Layer 7 of a small transformer language model trained on English Wikipedia (14 layers, counted from 0, width 96).
A neuron's activation on a vector x is SiLU(gate . x + bias) times (in . x + bias), where the dot is the dot product.

Input weights of the MLP neurons that the questions are about. A number n stands for n times 0.0068.
n24 gate (bias -0.139): -13 28 -18 23 7 -33 16 -4 -29 19 10 -5 9 -21 -13 -23 40 -51 39 -22 -5 -42 0 -40 26 35 -6 13 31 7 40 -10 -7 19 -34 0 -21 -27 -17 -12 36 3 -19 -2 26 -51 -6 1 -17 28 -20 -12 13 36 -65 -3 -31 26 -12 61 -2 19 34 61 23 57 -6 21 24 33 -19 38 -1 -23 2 -13 30 -45 48 29 -25 13 -2 -19 41 11 -47 17 -10 -4 4 5 0 7 12 17
n25 gate (bias -0.121): -47 11 -8 -42 -24 -16 6 -2 53 24 -86 21 10 -4 -23 -57 40 27 10 -23 35 -27 2 10 20 3 -17 -29 41 -44 17 0 20 -3 13 -11 -23 -7 -14 10 -7 50 -1 22 19 -22 -21 30 -47 3 20 0 10 -47 11 9 3 38 31 10 -28 0 -50 22 49 51 -17 33 21 29 62 -12 19 27 -4 2 -7 -8 6 13 22 32 1 3 21 8 -18 -28 -1 -26 31 -6 -24 -31 -31 -8
n29 gate (bias -0.070): 42 -28 11 -5 -21 5 5 9 -2 -16 -13 22 37 -3 3 18 11 -36 5 -3 53 -43 11 9 7 33 0 -45 5 -59 -1 -16 7 13 53 -29 -3 15 -18 11 -16 0 -35 31 12 -31 -7 38 -33 7 -37 -2 31 14 4 -34 30 9 -30 21 -29 -6 28 -16 1 -21 -14 22 66 11 -13 -46 35 -27 36 22 35 58 -8 58 5 25 35 -18 10 -25 -39 -21 7 -3 23 34 16 -25 -30 -17
n35 gate (bias -0.120): -11 -26 22 -18 -8 7 1 -26 -7 4 -7 26 -20 -38 -20 -26 -6 9 15 18 68 25 27 74 0 -3 31 32 32 -23 3 66 31 -29 -8 -21 35 -50 3 14 30 -2 30 47 -28 -1 19 30 -50 0 -16 -20 -15 79 5 -10 3 1 16 2 31 -34 -22 -6 -9 15 1 -32 33 86 -23 -49 -12 -38 -40 -16 2 41 0 -4 -12 -1 26 -17 -29 12 -47 14 45 20 -24 -22 -17 -11 -25 3
n62 gate (bias -0.166): 71 -26 16 -18 19 -10 7 8 -24 25 -5 47 12 -16 -71 -14 9 36 56 -26 1 30 0 -47 -28 -16 -2 -8 -17 29 48 -48 26 29 22 -10 -13 15 -7 -38 -6 37 -4 19 -2 -21 27 -42 5 33 59 -5 28 -26 25 -52 -8 -23 -42 8 -1 -87 39 5 19 -7 7 11 48 -5 12 26 -7 69 -1 -14 2 20 -11 -24 28 -22 -27 -26 -3 17 -54 10 -11 -39 14 -51 -19 -55 23 0
n77 gate (bias -0.232): -38 11 11 -30 32 25 17 7 25 25 27 -8 -25 27 -19 -4 27 60 79 14 -9 4 17 33 -10 30 -45 38 -5 -53 22 44 -27 -18 29 49 15 41 -19 25 4 -32 12 -30 58 15 24 16 -9 -1 29 16 6 4 46 71 48 -58 -20 -2 24 24 -13 3 38 36 94 6 -2 39 -30 34 22 -50 15 -7 37 50 -29 -3 -31 -7 20 -3 40 -6 -29 -17 -30 13 29 16 28 -20 32 7
n143 gate (bias -0.126): 16 -26 -45 2 -5 -19 28 -11 18 2 21 -2 11 -16 18 2 1 5 29 9 24 -35 -37 29 40 15 -10 -36 -19 3 -17 -10 -11 34 -34 -2 0 14 42 25 -21 11 15 -31 -37 11 -32 60 -44 -27 -65 13 5 -9 24 -43 -25 -26 4 38 -67 10 -18 -15 -2 -46 -29 72 21 -49 40 -48 -2 -19 -23 17 59 -11 19 29 -10 -50 4 17 -2 16 6 -1 -17 0 3 -1 6 -24 -24 -8
n159 gate (bias -0.102): -2 19 -16 55 -8 10 10 12 -7 -16 0 74 2 -5 13 -9 0 -1 39 21 -6 -17 44 -24 14 15 21 -30 49 8 27 -29 12 -29 -27 -24 -2 -31 -9 -45 -26 -9 -47 -1 -3 -9 -5 -22 30 29 -44 21 -15 -4 -50 31 9 57 -16 13 2 -18 16 -11 37 -35 9 26 -27 21 27 2 -14 23 -17 -19 15 35 -28 8 58 -27 -9 -13 8 -5 -9 -44 21 -18 8 -2 32 4 1 -35
n162 gate (bias -0.073): 11 -51 -8 -77 26 -19 14 -66 -13 12 0 -61 17 -5 32 -30 -19 -15 -11 -16 43 11 3 47 -5 -15 -15 -33 23 -31 9 -36 -7 15 -21 -7 21 -6 -17 -11 -44 7 23 6 58 31 24 8 -64 -47 -58 -26 6 33 -17 -4 15 -28 -69 -53 -38 -35 19 -10 -34 84 -28 -5 20 -1 -13 -10 32 -23 -7 15 -4 -35 -3 -10 -25 30 7 -12 30 -33 -30 -21 9 16 27 -33 -24 3 0 1
n212 gate (bias -0.001): 4 -2 -12 -47 4 -14 -24 6 27 38 -2 0 -47 17 -25 35 -22 32 10 17 7 39 -21 -45 -11 -68 -1 -14 3 -22 36 19 44 -46 -12 20 -10 0 26 3 34 70 -13 13 -1 -9 33 -8 2 68 -4 -79 -7 -30 8 -5 -31 -8 29 17 -19 -5 26 -16 10 57 76 -10 39 -29 -27 -8 15 35 -10 75 0 20 -14 -11 -47 6 12 -69 -5 0 -21 25 -33 3 -9 14 -9 1 -9 -3
n24 in (bias -0.077): 39 8 26 4 23 -18 -7 47 -42 -8 11 21 -29 -9 -16 -1 32 2 19 3 -36 -26 7 -3 24 3 2 33 25 29 -10 -9 10 1 16 -17 -16 -60 19 -30 2 -20 15 41 -12 -46 9 33 31 -1 -28 -27 25 -1 7 -37 -58 62 -42 -19 8 6 -6 19 1 9 14 8 -3 20 -3 42 -7 -5 -12 -30 1 19 17 11 26 18 4 -6 38 -44 -40 -20 -12 -33 -1 4 17 23 -15 1
n25 in (bias 0.068): 13 -8 -35 5 -49 -4 -10 -21 -1 -11 7 -29 -8 -36 22 33 1 40 -62 12 -27 -31 -61 8 29 8 6 -41 -64 63 -8 1 8 21 -4 10 24 -8 23 -8 -12 -22 -21 50 1 28 -11 37 -12 -51 48 2 -63 40 -12 -15 55 -21 8 -2 10 10 -4 13 -23 17 -8 -35 3 -34 -12 -1 48 -11 -11 8 19 36 2 29 38 -27 -14 35 3 -21 -47 -28 22 -39 17 4 -6 -16 1 -75
n29 in (bias -0.021): 17 -8 46 3 -4 4 22 23 25 13 17 36 -5 13 6 -13 -21 3 -29 9 -19 29 7 -3 3 -6 7 0 26 -2 6 7 53 5 -10 14 20 45 -31 39 5 -4 -20 45 -26 -50 -62 17 -25 -3 -25 28 13 30 -57 0 -28 71 8 -33 -25 0 -18 -34 -40 -46 -6 10 35 14 6 -46 -14 68 -20 27 17 -20 -20 38 -23 2 5 -18 12 -2 31 40 -8 -16 -11 -9 -10 -9 -11 5
n35 in (bias -0.091): -17 14 19 -5 7 19 9 9 16 2 -8 13 13 -26 19 9 25 7 6 56 32 -75 10 -4 46 -10 2 3 46 33 -9 0 -9 10 -19 62 16 -57 34 -3 -45 -25 36 18 12 -12 12 17 16 8 1 -29 13 28 -14 32 6 -3 22 -15 27 -35 18 46 -25 -6 -4 -21 54 22 -16 47 43 33 23 -36 -21 -20 -56 20 -2 -12 -65 30 -18 61 -37 3 6 15 -14 -10 5 36 -43 36
n62 in (bias 0.016): -39 0 -57 67 -3 4 -6 -2 8 3 30 22 -27 -54 31 41 37 -20 7 -16 31 -7 8 35 -44 11 16 0 -39 39 -12 11 -44 -5 17 -27 35 6 49 -13 -33 35 31 -33 -13 11 9 -3 -79 -1 72 -2 -32 29 4 25 -8 16 -38 -11 -38 21 -17 32 -30 -19 -17 15 -11 10 -19 9 31 -13 -6 -15 -15 37 27 23 -4 -12 38 -35 4 29 14 -35 2 26 -9 40 26 11 -43 -38
n77 in (bias -0.090): -68 -32 -18 -34 91 -6 -49 2 24 51 -11 -12 -2 4 9 10 63 77 -3 9 -14 -4 6 27 13 -20 -17 36 39 -17 13 -3 5 13 33 -43 -4 -3 -21 27 -84 3 38 -15 57 18 -35 3 -31 -5 -2 7 34 33 -36 16 21 38 28 -1 60 33 5 -7 25 -45 20 21 0 -4 16 0 53 20 24 -16 -14 8 46 -5 -24 25 37 13 1 26 13 -14 -18 -22 66 49 -33 -5 24 38
n143 in (bias 0.038): 70 -7 42 -18 -44 27 -18 -20 -43 34 -11 2 35 -21 -12 36 -64 18 -34 -29 49 -25 -17 -43 -30 26 0 15 18 3 -8 27 -25 -12 47 -14 6 -5 -16 22 13 -2 -45 15 35 27 16 -2 -5 13 3 10 24 47 72 -24 8 74 26 12 13 18 61 21 -40 -9 -30 -28 -7 -22 -21 19 11 43 -30 -3 5 7 -4 8 -2 30 18 27 1 -13 29 -27 30 -29 -24 24 7 -20 8 39
n159 in (bias -0.127): -1 -26 26 -39 -49 -6 15 -13 9 -22 -18 9 59 -34 45 -42 -38 -16 -36 -33 -6 -8 11 -38 -3 17 -3 -1 5 11 -4 30 -50 -30 -11 51 -14 -49 -1 33 21 -2 20 -16 32 5 13 9 -8 28 17 -12 40 -14 -35 53 10 -14 -8 49 3 -37 -14 -38 16 35 20 -6 69 22 -14 10 64 17 -38 -51 -5 31 1 -1 -3 42 1 -6 12 -18 23 -20 10 32 6 14 1 -19 -1 -32
n162 in (bias -0.017): 17 28 42 -9 -29 -22 15 56 -5 54 -26 8 -34 -3 0 23 10 -4 12 -13 -6 -15 42 -3 11 -4 30 -14 13 -27 31 -7 -18 15 -3 80 -6 -31 42 -33 26 30 -58 76 -7 32 -6 54 -13 3 16 -34 11 32 57 -6 5 9 29 -24 -24 2 56 -7 11 44 -59 -3 -10 -20 21 -47 61 -7 -26 4 23 -4 -21 55 -21 -20 -10 -43 30 5 -3 0 -9 -9 13 -6 0 24 -1 27
n212 in (bias -0.024): -37 16 41 1 -3 47 50 -5 18 12 -5 7 -5 30 -14 50 0 -17 -1 -20 -10 5 -1 -21 -3 29 8 33 -34 -16 -3 5 -20 -44 7 -67 -20 13 11 24 0 30 -14 7 24 -20 -26 -12 48 -63 22 55 4 -14 9 -3 -45 48 -24 -12 13 15 0 -40 12 -3 29 -22 -49 38 22 12 -11 12 -14 -41 3 -37 -42 31 56 -9 -26 29 11 -27 13 2 -36 -22 -22 -28 17 -14 -3 11

Each question shows a token from some text and the vector x that enters the MLP there. A number n stands for n times 0.031.

" F": 19 11 23 5 -21 23 -3 44 31 -40 -24 -14 -1 -30 1 -8 -20 -8 6 32 9 15 -13 -14 -34 -2 11 -23 -28 -14 -20 -3 -18 1 11 6 -38 -15 -19 -16 -25 30 7 36 46 15 10 2 3 -12 10 -28 -18 -29 21 8 -2 20 -9 9 -19 41 -22 16 3 -9 -45 35 -25 0 24 19 33 0 18 -2 -6 -1 -29 25 -7 18 4 0 -2 -24 -38 -4 -13 25 -2 15 8 13 13 16
The most active neuron and its activation: n25, at about 0.7

" the": -19 2 40 0 22 22 -18 -2 24 -34 -11 -19 -19 -17 -9 15 8 9 12 -1 36 -9 -2 -7 -15 -10 -20 8 -20 -6 7 15 6 -13 10 -4 15 -10 8 10 -24 9 13 22 21 7 -9 -15 10 -1 3 -10 -43 -80 -19 49 -15 14 0 -5 -1 -40 -2 4 4 -12 -44 -4 -13 11 -9 -19 -2 -7 3 3 6 3 -23 -19 -15 12 29 -10 0 8 -2 -19 -17 15 6 -23 -10 9 -1 17
Which neuron lights up most? n212

" Mag": 39 8 38 2 11 37 -6 2 -23 -35 -10 -38 4 -34 -19 4 33 12 -11 26 -7 17 11 -17 13 -41 31 22 -26 -9 -40 20 -2 1 -11 9 -16 -19 23 -13 -16 21 17 22 16 0 -8 -8 18 23 11 -18 -27 0 19 19 5 -27 4 33 -21 48 -4 11 -43 -39 -40 3 -29 3 23 8 9 -18 23 -15 -8 38 -7 31 -18 -18 23 -3 25 0 -7 -24 22 24 -1 14 24 -2 18 5
Which two neurons fire most, strongest first? n212, n159

" he": 5 9 29 14 13 51 -3 -5 -41 -39 -4 11 -5 -18 -8 7 -12 -20 3 -14 23 2 -5 -19 -3 -30 -14 -11 -5 -11 23 -17 13 13 -10 42 -20 12 -23 23 -35 60 19 14 28 16 28 -32 9 9 -3 11 -27 -13 39 12 -17 -23 -12 -37 -40 15 11 -5 -7 -9 -51 51 -2 3 14 4 17 -14 14 10 -4 16 24 5 -23 14 29 -13 2 0 -3 -18 -9 13 14 -37 7 4 -6 -18
Which neuron lights up most? n162

"so": -16 -32 -3 0 18 24 -5 -24 -14 -16 -1 -37 14 -11 -18 2 -15 -5 5 55 22 16 -21 -22 -21 13 36 6 -13 12 10 -18 -6 -16 20 9 -35 -7 11 15 -7 -7 41 23 12 -2 -6 2 9 15 3 -17 4 -5 -4 -14 -26 -7 -24 0 -15 21 -4 -49 -15 10 -64 15 -4 -34 21 12 -24 -23 10 -6 4 -5 17 -11 32 -12 51 -11 -21 11 -24 17 10 -18 21 7 15 26 14 23
The most active neuron and its activation: n159, at about 0.31

"ed": -14 17 -4 -27 33 3 16 23 -11 -57 11 -10 -5 2 -7 29 3 -39 24 29 -8 33 -11 10 20 20 -30 -3 -29 1 11 19 0 -14 3 28 -25 -22 0 23 -39 -30 10 45 8 -9 12 -9 -12 2 1 -18 -3 -25 14 -32 -1 -12 -13 -34 -13 -14 -29 14 -35 4 -53 12 21 -3 6 14 -3 -20 7 -22 -2 24 -5 -11 7 19 -13 32 -14 33 4 -36 -9 38 24 -2 4 -2 12 -4
The most active neuron and its activation: n212, at about 0.2

"-": -9 -2 -5 -13 -25 13 16 -3 -43 -25 -8 9 16 -30 8 5 -1 -10 -7 5 5 -42 6 -29 -22 -3 12 -8 -32 32 4 19 3 1 9 -14 -6 -63 -6 3 -44 1 26 -4 36 2 15 -17 10 -8 -7 -3 -25 -16 -2 -10 -19 46 14 -10 -38 45 -16 12 36 9 -48 18 -29 22 -25 -6 -15 -21 8 -17 -1 -9 23 23 4 24 19 -30 19 -1 -11 -31 3 12 1 8 12 -7 -16 -3
Which neuron lights up most? n24

" Street": -7 14 -1 -16 -29 37 18 0 23 -20 30 1 -3 1 -41 2 -22 1 17 25 12 5 -6 -29 -33 31 29 -27 -7 13 -17 -5 -3 -23 16 13 12 -55 1 16 -6 -1 15 36 12 2 -5 13 7 11 15 -16 -39 -20 -15 -17 -24 -4 -5 -28 -11 16 -3 5 -9 -44 -52 20 4 -30 -24 -45 -17 2 2 -15 -17 -8 8 38 -10 -10 13 -29 7 8 -20 -7 6 -23 -10 12 -42 33 -19 14
Which neuron lights up most? n29

" under": 32 21 -4 32 -15 25 1 29 -13 -53 13 -17 15 -1 -21 48 21 -8 18 6 -24 15 21 21 -16 -2 -62 11 -17 16 -2 22 -11 -18 -1 -13 -36 0 5 13 2 22 33 29 22 30 0 -35 20 -12 9 16 -32 -32 -20 39 31 9 -2 42 -2 5 -18 -8 15 -19 -29 12 6 23 -9 17 -11 -10 36 15 2 17 14 43 8 4 9 15 27 4 -31 2 48 42 0 -1 -8 7 3 25
The three highest activations, in order: n162, n143, n35

"es": -11 -5 -36 -37 -3 23 19 4 1 -24 -7 -21 -14 -20 -12 -2 -9 3 1 36 -11 17 -9 1 -37 8 -10 13 -11 34 -5 -10 13 -8 17 -3 -16 -19 8 64 -14 -8 -17 14 6 14 -9 13 4 28 24 6 -8 -23 32 -29 -20 20 -13 -31 16 35 1 -28 -29 -14 -69 14 0 -14 -11 -16 4 -8 -1 6 20 -6 3 11 21 3 33 -22 0 35 -14 -23 11 12 5 16 -2 12 -5 -7
Which neuron lights up most? n143

"in": -11 22 -27 -44 18 36 12 4 11 -25 -8 -37 -14 -12 -7 14 -6 -1 -3 14 -10 7 14 -35 12 26 2 33 -20 22 12 12 27 0 13 -5 -8 -48 3 31 3 15 -7 16 -2 -9 -2 -18 28 16 -9 2 -24 -11 4 -51 -3 -12 8 -8 -22 32 -8 -24 11 8 -73 41 10 -14 -14 -8 10 -37 8 2 -5 3 11 0 3 3 26 -25 -26 -2 -10 1 5 -39 6 -5 12 7 7 10
Which neuron lights up most? n159

"el": -22 14 0 -19 6 11 -1 -6 42 -15 -7 -33 -3 -23 14 13 8 -2 -25 8 19 12 30 -28 -37 5 18 5 -36 12 18 -16 -12 -30 1 0 -15 -52 12 22 4 24 40 28 -7 -5 -23 -25 25 16 12 3 -22 -9 25 -8 -34 11 1 23 -25 -3 9 -22 -31 -31 -58 14 -42 -24 -7 2 -1 -2 -5 -12 27 1 -23 40 -13 5 30 -8 -17 -12 -17 -13 -17 6 20 19 20 10 8 16
Which two neurons fire most, strongest first? n212, n143

"le": -25 -19 8 -7 -3 55 10 -7 -5 8 5 -13 -12 -47 -10 -20 7 -19 -5 14 0 0 19 -21 -2 0 2 -32 -42 1 0 -5 -11 -18 11 7 -21 -44 -18 31 -33 15 18 1 -7 3 -16 -29 3 8 -6 29 -31 -6 31 26 -10 -23 21 -10 -2 17 -22 -12 -22 -23 -68 42 0 -32 -20 -7 -31 -9 3 0 -24 -7 14 8 -5 -8 7 -2 -7 17 -15 -28 -13 10 18 15 24 -3 8 -1
Which neuron lights up most? n24

" At": 21 -2 -12 -18 -29 36 5 25 -5 -26 -23 -24 12 -30 -27 15 -40 -8 40 26 3 26 16 11 -2 -39 8 17 -12 7 26 12 12 -42 16 -9 18 6 -12 -8 -26 6 -7 39 23 -5 -10 -14 3 -10 -7 8 -24 -37 6 26 -18 -33 -25 -55 17 0 18 1 0 -3 -38 -1 -19 -2 32 41 13 -10 49 5 1 7 1 7 -50 -9 -12 10 24 26 -4 8 44 -25 8 2 -17 42 -5 -1
The most active neuron and its activation: n162, at about 0.65

"door": -6 1 1 1 -14 32 4 -2 4 -54 15 -19 -20 9 -24 30 -21 -25 -21 17 -12 -22 23 14 -7 -8 8 -5 19 4 -50 10 -2 -39 8 18 13 -34 -8 31 -11 3 27 27 9 1 11 12 16 -6 -5 -11 -30 -15 16 -33 31 -11 15 -50 17 -14 6 -15 -23 -25 -62 14 -7 -30 5 -19 9 -4 19 -43 -20 -9 -21 11 -19 16 18 15 32 5 -6 -6 -3 16 -9 28 -11 -9 14 -11
The three highest activations, in order: n35, n162, n77

" by": 1 29 13 0 -27 14 1 -11 19 -42 -15 44 3 -12 -3 40 9 -9 18 -4 24 11 28 5 5 -32 -43 14 0 -19 27 31 -8 22 1 -9 -31 -16 -4 5 -29 47 1 33 7 10 -5 -3 14 -2 -7 0 0 -46 -25 -8 10 12 3 -1 7 -35 -13 -16 -5 -5 -56 10 -19 -4 1 21 19 -16 2 25 -6 32 24 22 2 14 11 11 8 30 9 -27 26 0 17 -1 -10 23 -9 -2
Which neuron lights up most? n159

" ": -16 17 45 29 -54 11 -3 0 -2 -20 -14 -20 7 0 -18 17 -11 -13 18 2 28 -16 -4 -24 -46 -26 -37 -9 -18 -6 -10 3 4 -31 3 1 -24 -8 30 -11 -52 14 28 12 35 -11 9 -13 5 20 12 -18 -45 -36 20 9 -16 8 -10 17 -19 33 -38 -20 6 12 -31 16 -39 17 -1 -31 6 8 25 8 -2 0 -13 -6 -16 23 30 7 17 3 -21 6 15 22 3 -8 3 -18 -38 31
The most active neuron and its activation: n212, at about 1.1

"Filmography": 16 -24 -1 -6 7 16 -2 3 17 -42 -26 19 36 -13 -12 50 2 -35 -3 33 0 12 -19 9 3 21 -35 -7 9 16 7 18 19 -18 -15 2 19 1 40 5 15 -29 -3 39 1 -43 33 37 55 26 18 -19 -29 -18 -12 1 18 -5 -50 -30 -22 9 8 19 0 -36 -28 -17 6 -39 3 -18 -22 -28 -9 -13 -9 21 -16 6 -3 -16 34 6 21 11 0 17 -13 45 7 -22 2 29 11 -30
The most active neuron and its activation: n77, at about 0.98